Layer 6 of a small transformer language model trained on English Wikipedia (10 layers, counted from 0, width 96). Numbers have three digits each and are written without spaces.
In attention head 1, each number of a token's query is one row of weights dot the token's vector x plus its bias. The head spreads its attention over the tokens so far by the softmax of query dot key.

Query weights of the head. A number n stands for (n - 500) times 0.0013.
q0 (bias 0.158): 451593454592538465361460520551565679494559305510513664458490544319481525566622563390323675521296474522506530318216471542525619615415579574529629580573571293398451653650327424437316606350435448328491674568387565296597495423558404646400718550329353565641639420626358478402479554417398584616
q1 (bias -0.136): 398770468605418710457402288322654188547433652511333658472351763527500527551661342596492424695532390599361711725685540134785618451509375484557561527690456268432440276481257709453476572356423522372359648579664477475440382599572477529499403606377590396257573451539613600394386479186648666472
q2 (bias -0.071): 600393626611407606532589497648495531420320703654611105595806407099600412678673380516491437498507280269643739519389354547488563458483499839878423349796631445686340396440230460460638654446402603598672473460390463656456607554538396440467479390435454561443447348489613608637479221215495450480
q3 (bias 0.071): 575496567350426727378326505575571535551828477563261642418754495582480492546476324714697488580345626448500445842587392628499511770390489556470533516424568457552358516471419438527353367401315425514452534250389649539661557387500668408533551645561443441557508298595188524287663747498586371547
q4 (bias -0.038): 610449354136402428598192526449393607671492568449301615574573526547442544458686512710528383564383542535090476751630452853472464425481660276528384562803223402464668472317475623246307475471522645512328758496317729480651468753431391632368739255423469555269521625526517532338581488602451480457
q5 (bias 0.001): 472547559402349825585276636501545365571393322478445384850579392483513531637274489544324485321450719550566536344426550505458522371582422410560420479669485529555683602592598560417584384551426461522505508435753333587566478616555563323332210466741436630565363301381367546630657337632396420497
q6 (bias -0.100): 432477509512562632685667347576418517540398559554497313417314397608317396487584473260488466320725636610452787361504679310423519288713443559451416366360423520480403548626674600596540641599668355403489528388473253555221470493673618553388256671396541504656710712928275420701343357738460549280
q7 (bias -0.053): 609433415363623415305459713687429575348545581635460649682580405425561155624658470324512460270546453933605664492498260600499528499563538342543581402684544400389537685374370724374408425355320513503524618713242732496660515400436633638463632486470589370321743529384650414443544562357512484585
q8 (bias 0.130): 624494434534326608568416589336462531523645326605499559322538441515507571402386527632767369668612715717445455455538464764487278495358395830447391358437653629822208610469760472686577557510551399423369552497384466400417716480287488365511685315455464369780750483518303381570404493311547446534
q9 (bias 0.022): 420744465381469532588382546544371531365521639678353528174594361385648819361478322662537670574435720482575298487398718847527694224532489343621323338309688461685242505297426668606535423230386103726779799372563397700226243606416332473200600482608652451583451456648606546334575510667495530634
q10 (bias 0.082): 181808328777637463373504563759636547508536434689370514424204558433510492402553551460701602516408522406433381538428539524575615655362574626380634286558382402343278382726346544447455573656531471183421397608449577547663339653441298381527558573402630562348763721330451523694697556424621711451
q11 (bias -0.146): 334737198498619518292453333405608404644422657440444615414595366570411503442663245674526479378410432837543735546803383663345312722750630448747546572443304597309441690473603394567385475261563236741579457642419577408517365445517816396318308678556638402342561726570442503583503442529468328478
q12 (bias 0.039): 712615590527452469653630408508490395348459679483748500275586350582412536433628503419479543626349654672217480532578484375508384773396565459465665659474667657433403657440349483564349427332342455699539750470611521453325564353540434668320395297430643681544629238383422529423719450451698721644
q13 (bias -0.018): 466389768590349239402399463600528350556530411441581533658507583601495313640517608409411365368576363735577319458386338402612533662615601636617415704457249591522596603546423205370447503626287412667577716417440368652379484801729583507340472593617628506743563076629580540212597617466545636538
q14 (bias 0.013): 615445766553291760654603630487461437399569565506434617590749428672556809302378558503221362548435491423569486450479470607393834385396492280439458357682745471378453374411615546388657295193510525713476436372540718548447637423558712607263503497513607458433256559368509556166410575687628569564
q15 (bias 0.126): 405779376773372567728561415440637487262291434476298639388399518372645537536429437496512576636851482525511510433414392485498497649718356453697802708651458538576569206475402386458352431507372595609614460739396378694801423439638443404672368362691451826419472209636536547470512520087535363550
q16 (bias -0.118): 421701564588478316251315488256457315735555278675696505691376696421532227675643371480402483545411412656305560462550507375389350580503343435441460592780320297313450508652277470516589749447291477641462589702458467340637265662401763762473559622556726281369224567427604665486522466498590702527
q17 (bias 0.147): 608380612449363788652472695357669582602707289609580469610602422700565533698403658555511613566285431295432389333530360582313426508550471445491380349743396480785180410575496610475288745557229562401444603361518323314437572533507518572463576533791316571350552445559445506461450349515610542550
q18 (bias 0.100): 433586584459526314428563773503657828477673413523592496543487627285425170672280511236721527438377386511377321226626535241614491548568353590423557292350501467450331691695446540348669611642674610594486412524302754607687683323454413536362595608713470513495683667287689257771321390220322847578
q19 (bias -0.147): 627520182636373446535305501614483338678600662760605451543449263407433592380521419485463236696707513508556669512433400476730428441438548574401529391441357504599645441295522561517811394306505508195588343453452502453362603491557455551573282600420492488338535556710621577620514413354342375750
q20 (bias -0.111): 596387605548507590402432422400450609499620372550700771486587514564396660460553684740525338408596624337387578493386460446640298503633474383473720372372402290327348617526365392655566565553362461422399555498746550312664586563558659355480520483518501589555706501577442355323358560558423315567
q21 (bias 0.105): 391508589302520460598540413625652488593749408248263520673333173616526255871561483443667436353714566480802412481448394437401354407590598382486734607621311559584316650576410526448349354615577609324472505564608495415777502763648729501515473599603428334267457427684408484581483614622424346377
q22 (bias -0.040): 470475522520329735240572456448565528387772484464462674438563512579447528413509524424633248596386549506406514537292547711620499495621590619460190162506583514639380458498205460590629512596283498673527245177408609454535297531475524360447649545550804553630702514264578587372648488552829365414
q23 (bias 0.031): 599638498745542379467585505475218540495810529478492429548344464350640520466211527375389538433302304333367667262529691607529461273565385633642497205829326392343416361564422448423599668653583575525379320637461296461356562634508802445440559588564672640577528801469535377676381444534196504361
q24 (bias -0.108): 799417498593555412484554487487389645603668422567514350384595686494365431469520570430654401631336469564393593366902231595607253552519449348703733560568517732458381443619501582413426550429393677517296541560602631372427522421408628419516649631433280588455300602429604240961329268330321487305
q25 (bias -0.002): 187660419416469536426397182619432670463392384614314488392521591484360353492351842512509670352417472674446677449346333403280572553557464570485458540465513681562621557484267342502337703438497527508484667446492428585653218517739638452465599569393736581699614533741341628514421505378624534449
q26 (bias -0.082): 513358541481306462440347571552688438481395510516410543548388716495648600576632375445517375546612635670429529444512450428727621435651394524433293305572407508448507496602492652677586645474432597417400465680363526394550590412524606532554351372488432358420516453426524367536408557315321556623
q27 (bias -0.035): 353508740665470421529409472271349349578449472503725325447586675357465611500439109377430503619419463484586661459774507264515096716272415434481480417446593442260325512547348630652386678693447370625536613377615280383511422560643332332652540470597659751485552529539422666478561581756576431754
q28 (bias 0.035): 429467744428478543583401790472536331379390523514366368783712467480422710645425513539678195471607430395673495782678346382498207461342590384714681524324454472595563546309552321681642487414286640505327569565467708528645756584643334397640496287563247356490438389496530238757284456427335647534
q29 (bias 0.065): 540613458574254593422384530568516569573174534621676506336555439483494502376679430588726333690423534232620625798797426506338546712558646440573535438146561474579344489383539460525590597445517637543563440607289655476608191448533500444628649329366539453321464310696374473529599412314567422559
q30 (bias -0.007): 270709444341615349645464331529560422650558495506379348862323451538507430433538431530412472149789272521459616681367356454208576700623552416549539502443558396495629688523349602157513652482670523578450762688800578619453341558652397603462485369355488384503334243482713600320488647608539484424
q31 (bias 0.066): 566599651361390489477424488372459437539529291628530713653408554576569659263503428806407569521547312257654599522401358456503451564391165512335752403381296452339337544480493887558296656734552587326722593289683432205700628592338349428771555579700434444420457500725376710030714546592487436809

Each question shows a short text with each token's key, already scaled and adjusted for position as the last token sees it. A number n stands for (n - 500) times 0.00089.

Then comes the last token's vector x. A number n stands for (n - 500) times 0.012.

0 "om": 361399493659464364236495377283509679583636593543544436527647585414649675779348353620424471447464
1 " she": 421311650670468443303556285366503738534649524492549327583545533454588584624330279654336589494651
2 " has": 451247560694501465274553332392532734571632555437574393575558630413647585675342277628359496470594
3 " a": 442238540683505435298527371338529742592620458476509335584578628431633613738385335678396530448550
4 " daughter": 414255561699457499278602349376498790537561485473560294567588596460619575754364324539416563468527
5 ".": 457315531652550421333536296335540780526588503492624314561624653482606658670311385637330453528577
x: 657526410656589349387515432611515368643602452469658567404684623615409466483494454618413538479494526594424336323431474648535518518633594453545489503566295616529592392421329430479254455631531554351600224526483685419530679477619607572511555461285466601535440490490461386391463575479474486443
Which token does the last token look at most, and with what share of its attention? 0 "om", with about 30%

0 "re": 378403490653478379271493391324519684561606586518539439514630581420647665758361359601419470435458
1 "ight": 383312536622447443290444248430514674573575587452551306569574570427588608625293316598449527457565
2 "on": 384288576536501439277474259416481654523527606464523303539583532459550627636275311579367563512576
3 " was": 443283543653537479270467351364510684545560597451514445559568613421639617668303316645389511449576
4 " President": 432319566639509550195512321401488634607533587485558403536604599479544569736299328530497583485631
5 " of": 428330617610566506206469298381524616569572598525529438546588574439598597748304340586510519484609
x: 714461646700459299485433574448566492486750496463637522545655560618399540545559438636427439542578561495505224442427491734467539474519505347472557432629381622432577393316388512464345416565416469466590240545441579435523624478688582496522532384479501504481376446404512514636523601346510448422
To which token does the last token give the most attention? 5 " of"

0 "),": 379407478711520350213504411308557691576606585507552430510653607399680651781345363615412483428497
1 " House": 383325577687524472201507298403524681576558575569545329587656544428565570673246327581492632495680
2 "f": 406289578566523419200472242380523668511519623528593328531636587443558615636261284630463575505639
3 "ull": 381277491594530486230453191393523649530540619470586294558632624477587623589248361603394571497622
4 " (201": 370249508621427512237432237333489652533627632506495336495578623423567626542291296596387465484659
5 "0": 407256485632390493334402218308411647528619638448536340523590624520600625643286293641464508512617
x: 646551506765506390486445401580528559453654462423548492472763532567387497484426501582431483521622558412542308417396543509423572498520466385575474625576290607372488443385433573502403377669507552463609304431532568432530681486660675533453449527470454636454406428375504343345472726488642476326
Which token does the last token look at most, and with what share of its attention? 4 " (201", with about 40%

0 "on": 356404481678498350222507370280539710566616596516559423519667595411670682793327345615396471442472
1 "et": 358253534625486379228495211382539747554551592465569272543610572438552602630289306617426552505596
2 " com": 419252594690404506301525228407551788582560569453545330574587555485543625647311249587353595454606
3 "and": 361196468542489440272521246406450693589553653427555312584584596530549641634190290547403495465579
4 "am": 392187555521479498281526243371377688547559692420537295541621595525539593624216312548362527517586
5 "en": 339186476536533528315508260372378665551546689430500281549595579529531646654204337533357494510614
x: 626473663734629339503396529452448486429655499490559674482699382552424485530430553553399521530582557547587416365461542456483485568605609308479502460613373668451556524202394564475508425573633496469721251560450521452473688415572605483369380509396361566455458537398429422345532619500529466411
To which token does the last token give the most attention? 5 "en"

0 " pr": 354356486742454326174497385251529739591628610530537452534674630404702723868326305649417463382468
1 "ivate": 315229601664440474223402255348528759608643579486486259551655571336581667784325229622445545463671
2 " pract": 457192633681378457280524256372524746614502570453571341530634648353566694726309197670260533426686
3 "ice": 366238470612417478232475225368525757617528672458529221586626628404582699739239277627334477433670
4 " in": 419281568627493384154347267344595667617603589529560375594653625331651711780243256666366480399595
5 " Ch": 357173752663429446218461213445484717537536650625449334521770579404546618642278291630435585467734
x: 637534478621480352443561537543388545281640568564577543536585587430397555337485569599414429651474635571467488373458549605525411485570510426473435396621385596425517447380373672503581271711558569489644414391411623448648536505695598543416498456447526601378435233554374551520535514400458511232
Which token does the last token look at most, and with what share of its attention? 0 " pr", with about 20%

0 "'": 367398494707485362240490379275534722555639574528563439513651601419676683798348337630408473436480
1 "us": 424275583667511435255475212373523711555639562480610307573563641515549611660295316648419619564618
2 " h": 397265588745472493300479255450507790520629489494563316547635531501593627657351263663376563506602
3 "om": 387212530623476403275462252432475756519708555496555291547599560526610607561354267597328590579603
4 "s": 408212552616483468315500246439504806552701588449556306538591558504583652537327252618340465548571
5 " s": 461237645733493483327435252444486757527685525447569419538646537514638653539379215649332555474552
x: 683603540561529373462449456542380346519747456475588633430654421593315373395409446543512579538576548453670443459375397655414501420707520490470543571568391770325536370491338604462490349566490556449555397480492604611484579399618597474538436508456574521661496348375523621485509565403608391252
Which token does the last token look at most, and with what share of its attention? 3 "om", with about 20%

0 " v": 370386510723463348223476373277526709567644587544548479506657603425684699812359309640409482422476
1 "eg": 442225567661456496304425189378434737547623557554566359528628619451552579627324236685420643501690
2 "u": 384209610600449475281431224377433681547672572518548302460591547528531663647288238610393580596683
3 "ad": 391238627574389494213455171363453654558553609530597297517577582494526638609245285634405528515661
4 "as": 359248612561459491221474160385437652562568689497570285537606575469533657608219313590393510508604
5 " s": 447254679710471504262422210418478711551604582485561413530678514435584672592292231653355590443590
x: 754566563594525377485494496512387341496677462500615621411654432553325416384390429542466588577558538403647447462379409646401535403682518452450566564621391762319562341473360635467498331543468591442540379487517620592497605394612581534564403465464537522606488358345537664526473553400596410278
To which token does the last token give the most attention? 4 "as"

0 " tri": 394402507684468376264496392324528682556609587522541469523620587411661672769366350604420473418458
1 "ple": 387354594664443457283423287396507703518588578499518304543547579441601644646327296615416557494621
2 " vict": 411292559702386487334442262419503694504483543494523323515593583392617602611347299620382546409616
3 "ory": 397306505617419461315425275436554663544535624445527310525640601430599625624255327589388552480611
4 " in": 429350573615475421248349312403571613543578584502524397542624577375633657672309293624398499429572
5 " the": 432287639614468451307429364376551638565582527528503360565655547368635634730332341634387576417572
x: 688503578730505279351546470503497422369622504556496606462585526596406458581478424555515479666510575449499194456521558606549522469556498440456480535595426711439561483252381492481499363646443635448582199382387469525604614513595585441521525526415511616446348482442452512580476567437627485407
To which token does the last token give the most attention? 0 " tri"

0 " own": 361375492705476364207498390271518698576622610517528447530652614403683686827330336622432464404469
1 " line": 407253572723448511237437272371546724549551599480499310522612588430608622689263300642424643467662
2 " of": 414297581655478453232390274361577679537587561486515320534646618423643616761308255668429565444672
3 " be": 426230609741466501265473325407540675544580547471489423541644637487658629680288260678421651424727
4 "aut": 348190578689505465226542257375485714561582588449523341523700681493619580665304388634425575491650
5 "y": 398229476661521436294571243380452808502556641488449269551646614561577556654229295591458525484604
x: 707565431650569397409395523452474436433664495560658555505652331556350532469458531600464475540545561486583434429369479567512516520604506405480524450535342672439473417206450452474329417559574687432683351457460607504526639514689668452460498535417526435367472392394477373514501763489567454378
To which token does the last token give the most attention? 5 "y"

0 "7.": 371397451726484344213484365266559719553626587506589431515660624421701705800332330653365450436511
1 " In": 445326618625541339194363149331605616529628479630565379542557590395562683678325267700415522505637
2 " 2000": 413300562621403404196397165268564615552639587581614327545557580464629661608308306680351588578627
3 ",": 453312593678484433167435244317589651586645564531632388527634600413606649678291299714389499540704
4 " she": 486348679754510424231601306369552743517637500516600368579518574496620618660328290686292591499784
5 " ent": 429269589744467479241444268386540745567531575577614430572559620436564676714349249656341523397749
x: 685685677574578427398438558587440444565657463568523668452578362627526481569464520511442420473396641590526460343475471437498454564542517492612483378506354613305676389427465599476506401616436442496458231545432687505554544396563509542466560526375490594384416247457234660494590735340560513361
Which token does the last token look at most, and with what share of its attention? 0 "7.", with about 30%

0 "b": 356402502713478336211476363279539700560615608534550439506684616394681696812333321641412481415488
1 "ad": 393283650618460425158462204394534651548515594510582265513636596424551621620232304652449603513662
2 ",": 416310610708524415131443256373557663581595599493555347491648594398613624665262290657436543528654
3 " U": 475313727709482482163480160390435598566696587596572412496620573446516618633322335631537633526710
4 "t": 413275712624573490120514181419421634568632661561593437515599591468551601614294325680500584538676
5 "tar": 417256655659519459164549192359400621605626681568572363499595589457521572684272348616458623535672
x: 706691534598612348528440549489496562320623429495591602589652327510391481568522431573454335661559409552432409466508517591511601396583487507526479491539398593365498419201376504489356405574443571459697261508559640415503630536645595541454456484427421622526430288480399484446545648425605462410
To which token does the last token give the most attention? 5 "tar"

0 " Cong": 359382501712460355199491374262515705579615600551539456514671599403662689828322336630438484407482
1 "res": 383225628620502414193415206369471692573590620542555329520568615452567631644295253624418627535611
2 "s,": 394263597687513447207471244373544710601671596478563388520593586398620650664293269673378481534647
3 " C": 353292666663537462204438212402476676578643596651518382486678519389550587620331280678448580524728
4 "re": 442290702648479422190428194392503694565627596622560322457607541489536590581347268636387668565690
5 "ight": 361309552667417454225416170432516669613603640548570271528621560430598621595261284623407547445693
x: 628550601806529345523398478410555501518587558562554633538670325580357493386511428478428539593576526460462373320387376600480524537552580559533469447534338587385528456245437563470411443535533575451699328488610578420505531419630569452514592438410508619415428353526543495422492728333691419392
To which token does the last token give the most attention? 4 "re"

0 " Un": 391410515679470368257497388295518681566625560562548462510637581427638658768377356622439493441477
1 "ivers": 396322594636452477283466252383499716581635579548594353542622565392546586623356323600428590552613
2 "e.": 426355547641508461296482255372529684560611569505647336515603564438623612600319358668340484568615
3 " She": 470429615629507423269565232391568697498633521539623360519544490499559634567353337620308525563701
4 " received": 459312520638503487244509308356604716601634543472619374552542587401605628656366325574351481477567
5 " the": 453298587630501438284508334319549716589622494546560354570614551433594583744351370636399555470564
x: 659525556711531243354534469482509426430592499542481640494577548628436437599524395576541490627501557548505204428557508603533522502574528406492478569574410720407556507269400462437402339601416634420597212404410467485629615479619633433549540506450557580408361417407479463554484569466592515403
To which token does the last token give the most attention? 0 " Un"

0 " con": 407399505693470356250498402303544695562602566530549482525627602420656678798368349624421480411478
1 "o": 449256604650515424272460303407527683583598554525585337519614582465579613647316295656401651502619
2 "iss": 406287517647507454278512239436533755570582587469555367583633625447579608635314295586442577467640
3 "ens": 382245516642521466270523209409522695541596608443515363561628611470570601649283334582436542469600
4 "a": 405234522586537480265523295391448694553573644471533264513598583505587621614274313607383527516600
5 "\n": 449327501608513434330507297305501728551631513480625322539632595481521722684346351622322481521634
x: 735483527698595235466526423512417385485642400519595541388598630651334354451449461576327522466500538551552450480472506668437587405590554430425488531645295645386633431339494532431450475602591480483561180503462613434550698613650659444494603441384498669517446446459408489386509568434474475431
To which token does the last token give the most attention? 5 "\n"

0 " in": 373391496725483337186483381281556712565621591516561453525661620401703704826331333641406465414483
1 " the": 414263629674502396245483323314573749590639475524547302589659565377623601788322305682416613468590
2 " British": 345314644668481417206496308369545704621610520534486202597703569397613594757304316597510628429598
3 " dr": 376248671743460474293489327427563746548468491490477238579731614408599622701316292622400662389603
4 "ama": 355187557602450434265482306409518700511534671478462166500730597487569626665252275541464637446601
5 " min": 362220575706378518329473301398486781469452506483405240586749568384605625697290285583410575407596
x: 631557506629403478369490577582293511454601519654505565446664472586441495424460458568392436617492572513534290296508497582447520351521671480450622668372371605413501462391368620507506325575554612498537324465548615607528678498669620551420427591338508559355595477403404493523518547350607382385
Which token does the last token look at most, and with what share of its attention? 4 "ama", with about 30%

0 "ay": 360399480668465377251496382289508699553609596513535418520645601424650667779333361605434460434464
1 " des": 393272648659459498304445248410503718571570569516542339567594565442590583674307289618405573505604
2 "ment": 367228539607422534296445241419478720570594614492572306518586546408556605656332299580400558522588
3 "ir": 404223541574452453302436158443434708546591627455519329517572573515553645598294317551396536500526
4 "\n": 447329507584475452354486270296507725539627506472641338549609588492513738693350343637321462532612
5 "5": 436326492580459460354493204276537699508616515501638308609627598532558685663330356615382483537583
x: 627598409721551261445362382547536536449656476446508538463628545556377473573472496534417530577586472530533358428368485530419548630600513398550393528651246680439508413388434542525436427710470552403640241574519577402520594520654693504496467559430445636392422492366529406439482669473569492335
Which token does the last token look at most, and with what share of its attention? 5 "5", with about 30%

0 " March": 374413506696481362210479386285535661546597594534543467515632597408664684791340360621437475422487
1 " 1,": 443302633730469418157400259341515623535616514517521398493544587461605595651364296623450575498632
2 " 18": 411296612724419401229402248349490617492576532575527365471538592526613621661374309653468626508665
3 "0": 425303535687422431268422231328505648495592542510528294499627607470601615652315314657502586505653
4 "3)": 416314543687526398268476335346585648579570577512603314497667581395571611649285364634307576458669
5 " from": 502386545669559413171483312430673703566609539555577362544637557396610614709314333594410543470648
x: 658532557687513322350454436393507467535708459458638603429595558555383550533528384621590448561539511549530265496438508717521502366503480364400509467647406680424636362384340494468341476544541393422573242578367580540584623474660556489594553424463549579427438469474454607576551653325536359499
To which token does the last token give the most attention? 0 " March"

0 " an": 385392499693472343245506407302538713576616553536525438522646600408660664799370351624434490410455
1 " Ad": 416271754613455407247467265390480700565561508642488328529577538436498585613346281636516582446623
2 "am": 417270732565422470279454242363404673538602540580540328508618556483519569659307304624481661539590
3 "s": 398248645600456505279459227388446718571650589548520354533600547452503626624279291645507546529586
4 " Republican": 383269558665404540257495273365436637619598587570516334519659532414526639695324263541505576486621
5 " from": 423307639614520509213431266384516649590663604571523413548589533394599637745280292584474502485552
x: 713457623674518364462495482421511483496674473412672488505675539605362553559506410616515477537543534584473282429475479650479549368554470362482469492632403680442669367376329443471367430604534406455566210523394546595559625478665558520563491392496491629450372377385503590626499648359533356458
To which token does the last token give the most attention? 5 " from"

0 " in": 376394496720483341194484384287555707563618589516559454525657617404698699818335338638408466416483
1 " 198": 398279602706487359124414235329564662560583581507551353528564588431622597603264295607397604490618
2 "1": 413282557677490397204457224316523671527578581477572287540625614429632637671262296665414569512628
3 " where": 445303602692502431246526273411606724596616530481623315566689601375674573692287308637324530530652
4 " she": 478344619714494378274611309418571792525649501477587283614546560458635636626348284633228567478687
5 " comple": 481284565721467430255519224430563763608596577467599334618547620414606671691289303579302527407600
x: 631618652842586236342439576435533504576765537523508693565695368613433421442450451489467570605523538593558563406447453505489645426545489473459476511463284639439547416381450471535343447518470373434599317425471752530549526397547540454374530490432475638550436414323387547457441590384558410497
Which token does the last token look at most, and with what share of its attention? 0 " in", with about 30%

0 "9": 343390468709474353236480380257519702547635587516536412506677616422678686804333339633417466425486
1 "8": 369276526677471420273426231335479702522613566472535220516650619465609599643281295653450578531618
2 " to": 460304557670498430247450251388589717538646524442586326556651600432603631714313232659375532486643
3 " 18": 362263578697408353233397203378502658486582559588512282504545563531647663630351280613379599503624
4 "0": 393275501658414396267423197348533676495595567499522228533648588454625661634285292631436558499616
5 "3.": 423312508673468407319430260360544713499601558487631261516679619421668655607304322674286485504664
x: 687536458711572383403490428558531362638587483443623545368673599629400506441505453572431489514583478438489252327448497641552496498576582562487481522579326573448582365457320536490306382646569515315577238505550587470532713517642550590442499413281518639513519502525491414356478615481544513456
To which token does the last token give the most attention? 0 "9"

0 "h": 378406489684492356264524398316513706547614565524523433502657591442640644759375359596443489436454
1 "az": 374277599628490455273536273404440741527577540530528283523616552481535572591325325565473588536606
2 "ia": 393283549609520445320529268408430669557621596526502222529614543504504585651312330578444581521589
3 "b": 395281569547514401291533213398410689518575611542524298521615564439501569586324293593434526511570
4 "ad": 411300584541469459229524237406458632563517617519558250513611563475495593557243371556427531522592
5 ",": 432331563656531448190495288398514644587582625503535348490633566423575591614275347586426508522603
x: 704457458662519252555489521532505413474663467298579670444726449598377580473494418511499543525598458520441387450439626605557621475598559432448509518617412657387591313339341562469412371538526544431555190434482598468578539495695663556541600366458512555431361383431529510414467650362550550400
To which token does the last token give the most attention? 5 ","

0 "3": 331377465730461336210464365236526724559647598521544409508687630411702710833317317658393462417493
1 "2.": 410294533716476406285426221325539755510640527462657285504642622421687653646305268732297515537667
2 " A": 408315575658464397310459153345589736559658436586592244530664572453589663641351271784322562544691
3 "u": 411262613570475385243484201384551737544714479586616173480650511509510693611316278607330607645687
4 "z": 412266621538463420230442094396451737529662569575648258552676565500514613538292275678317565553671
5 "it": 355262547547468415225524095386522769530674608573624279559648529472542633544223330673328509559635
x: 697648615768555326416451472542376529507651490455503664581685381504453461475520319563430490556502396552479429369382510605500568490571425451580574565499329530440527375255408528441382435543607640474737307485510541503520573544671604513495367511345550435560550353451441542542437601510612379378
To which token does the last token give the most attention? 3 "u"

0 "al": 365406483667494353242509377301534700561612584516549424519660584411655675774345357600414471438451
1 "o": 402271578614544411272500282414524696571586587506585275522656539471560604610268309610389633534593
2 " D": 374332660632544464250448201392492714519527571559546326503695521475509561561307322604465632505646
3 "ill": 347330560638526469225456141417507694481505617516536354498678538502506559550280347536488629540625
4 "i": 371295567572545483282524231422469652478535667541532301448654494541497614593246296557427625546687
5 " (201": 348250547638440543254446236328450670514638621553478358453610581474526576529309285555427504510668
x: 689533438527571430455458514467413614448669468425453555482563505706373534488577539654317385608558488408452498364508443493489583441564562407440331564645427618367657431515431468477493213703523517464510192481587700662513451488667597516527500418408505594422458276527449482543426684379623469428
Which token does the last token look at most, and with what share of its attention? 5 " (201", with about 30%

0 "\n": 358407489718466313201489354190576758543636526550594434530692613425651757876353328669397479432488
1 "3": 397270583656458386249440183240560741517630448526638231570647594465581678735303287707409587569620
2 "9.": 400307560682494400250465206290588793490607463528675262555688615432652653671301291706298523570654
3 " S": 450364654646447430219473102346631773463667464564692317526705527459597676554323274726369565574671
4 "i": 424343647570524397246525166409566680461689546620684223506683472505555743564339257666285641613752
5 " f": 472313657692485444306409216440655786524565463570661270519711479488615739561364180685237611500666
x: 677621567639562407420475556629529387591680380598468556474583386550431356391477446377434557591487602464596393513396384609470484582606533516528490569493373762300598276376334711512454511611511397354596311592473591551605574376613490497515436457463664517496437433552489641409494511378538429299
To which token does the last token give the most attention? 4 "i"

0 " April": 356404509720485338168484369253544688552608600542550455519651610393684708836316346635427475412477
1 " 197": 395284593691478403115403225297521669552590577523580330534597593444592602621247294636432622490635
2 "8": 390279558686483423189442196320491677526570588475568253527643627454613620667250305650450570532645
3 " to": 473308588678518443183453234379614699548607566451614369565653601406611649736269252657372533473648
4 " a": 419233602698513426240511309354585750585590478497540308582634576383657662756346288688337565447589
5 " P": 430269715673488433207433250379529721522611531693535289563727516368577585651335291624485674515592
x: 686530570586502346466468445654470371381680526630582608511638600559326482464587475638530502611599543510526468345350516620459469493505562418548580484541308645440560397436333675548442332544526479490668339487386675518504542424573519432424509380483644616429541338532518374553505540293455401230
Which token does the last token look at most, and with what share of its attention? 0 " April", with about 30%

0 " of": 379411496673484369246475399319543669568611579516545434526639600398674656773354360623425478430486
1 " Rep": 450303669670457476261414276387496627548589583555570436579621549376551582617305285617485609431657
2 "resent": 405314611609461502245376285337483597553596548503533399508622598405547641694319286613491609451632
3 "atives": 380235598612446561310463327350469613582578631489517377550636605452545644681291324642476547480653
4 " of": 392288633578498505279390302377494597571632582513498395554618587440623625735304298644476505480617
5 " the": 406253675608484470306443361343504620585638522542505367567669539423616602747327354656442566462578
x: 702529588693473276391544460514500423393637511537491596494609498605394455600483422537523447652554541498494203444545553581538510467568478422471451551574428714448569511245389476432475361666434660441605213384409449544604664532638574436538520503451504586450339408440467501565476532443592504415
Which token does the last token look at most, and with what share of its attention? 0 " of", with about 30%

0 " mot": 384395482710452353254496395289537718565604572540533447504648610430665658787360336637414498412494
1 " des": 421298639713443465292396259425543737575578526569546361513582575458606558649346266652392639506658
2 "l": 465245576634498410242429179439509739540621596515594389452584569475563595605437246629394623522584
3 "ial": 389264486623482504302436256414506756572632594520558313472645518435578605601385220624374600505650
4 "s": 402244555613450473306469236434510783566649613496543335513593539475559636548294251619363508527595
5 "\n": 456323517612487437350478279302506736548666491506634339524622590498526732668372317654301489540661
x: 705521521698601255476505410521404404500624379520597520368588607647329351448457472577314545472509529526560463456469485655420578411593545437436486531658291652411612431357481524444425491613579471511585175490459589458547675638675661438499620463379492682524446405482372509390535553436504458429
To which token does the last token give the most attention? 5 "\n"

0 "u": 339384482720491342173512336258532753584663622525591413506677611401709723830304304640364444448475
1 "ent": 323233545662474407202472148359523782610620619464587230573647618410582616670270286643412553512601
2 " in": 387306618669504386132371217311570691573642559548563320560658569362615662755255238667425545463588
3 " English": 281223688687401496229433240383528674621618605555477186601666521436627668755261307580436587460605
4 " and": 403188683595472421274445261394588772624667562544510293564720620362641602741249265688357528468603
5 " H": 338263703629490458216465181469474754535733488676491185517803432367545600592396268620425609518550
x: 763554531657430366380540407499416405308598430603526502390597545581294538472571392562539506561563580480502383374330538607516444530516539400516506531664332637440483473357375655497555354615652556546627426475351611659646566446706631505497442522442555465467493256461617507518469479396538401309
To which token does the last token give the most attention? 3 " English"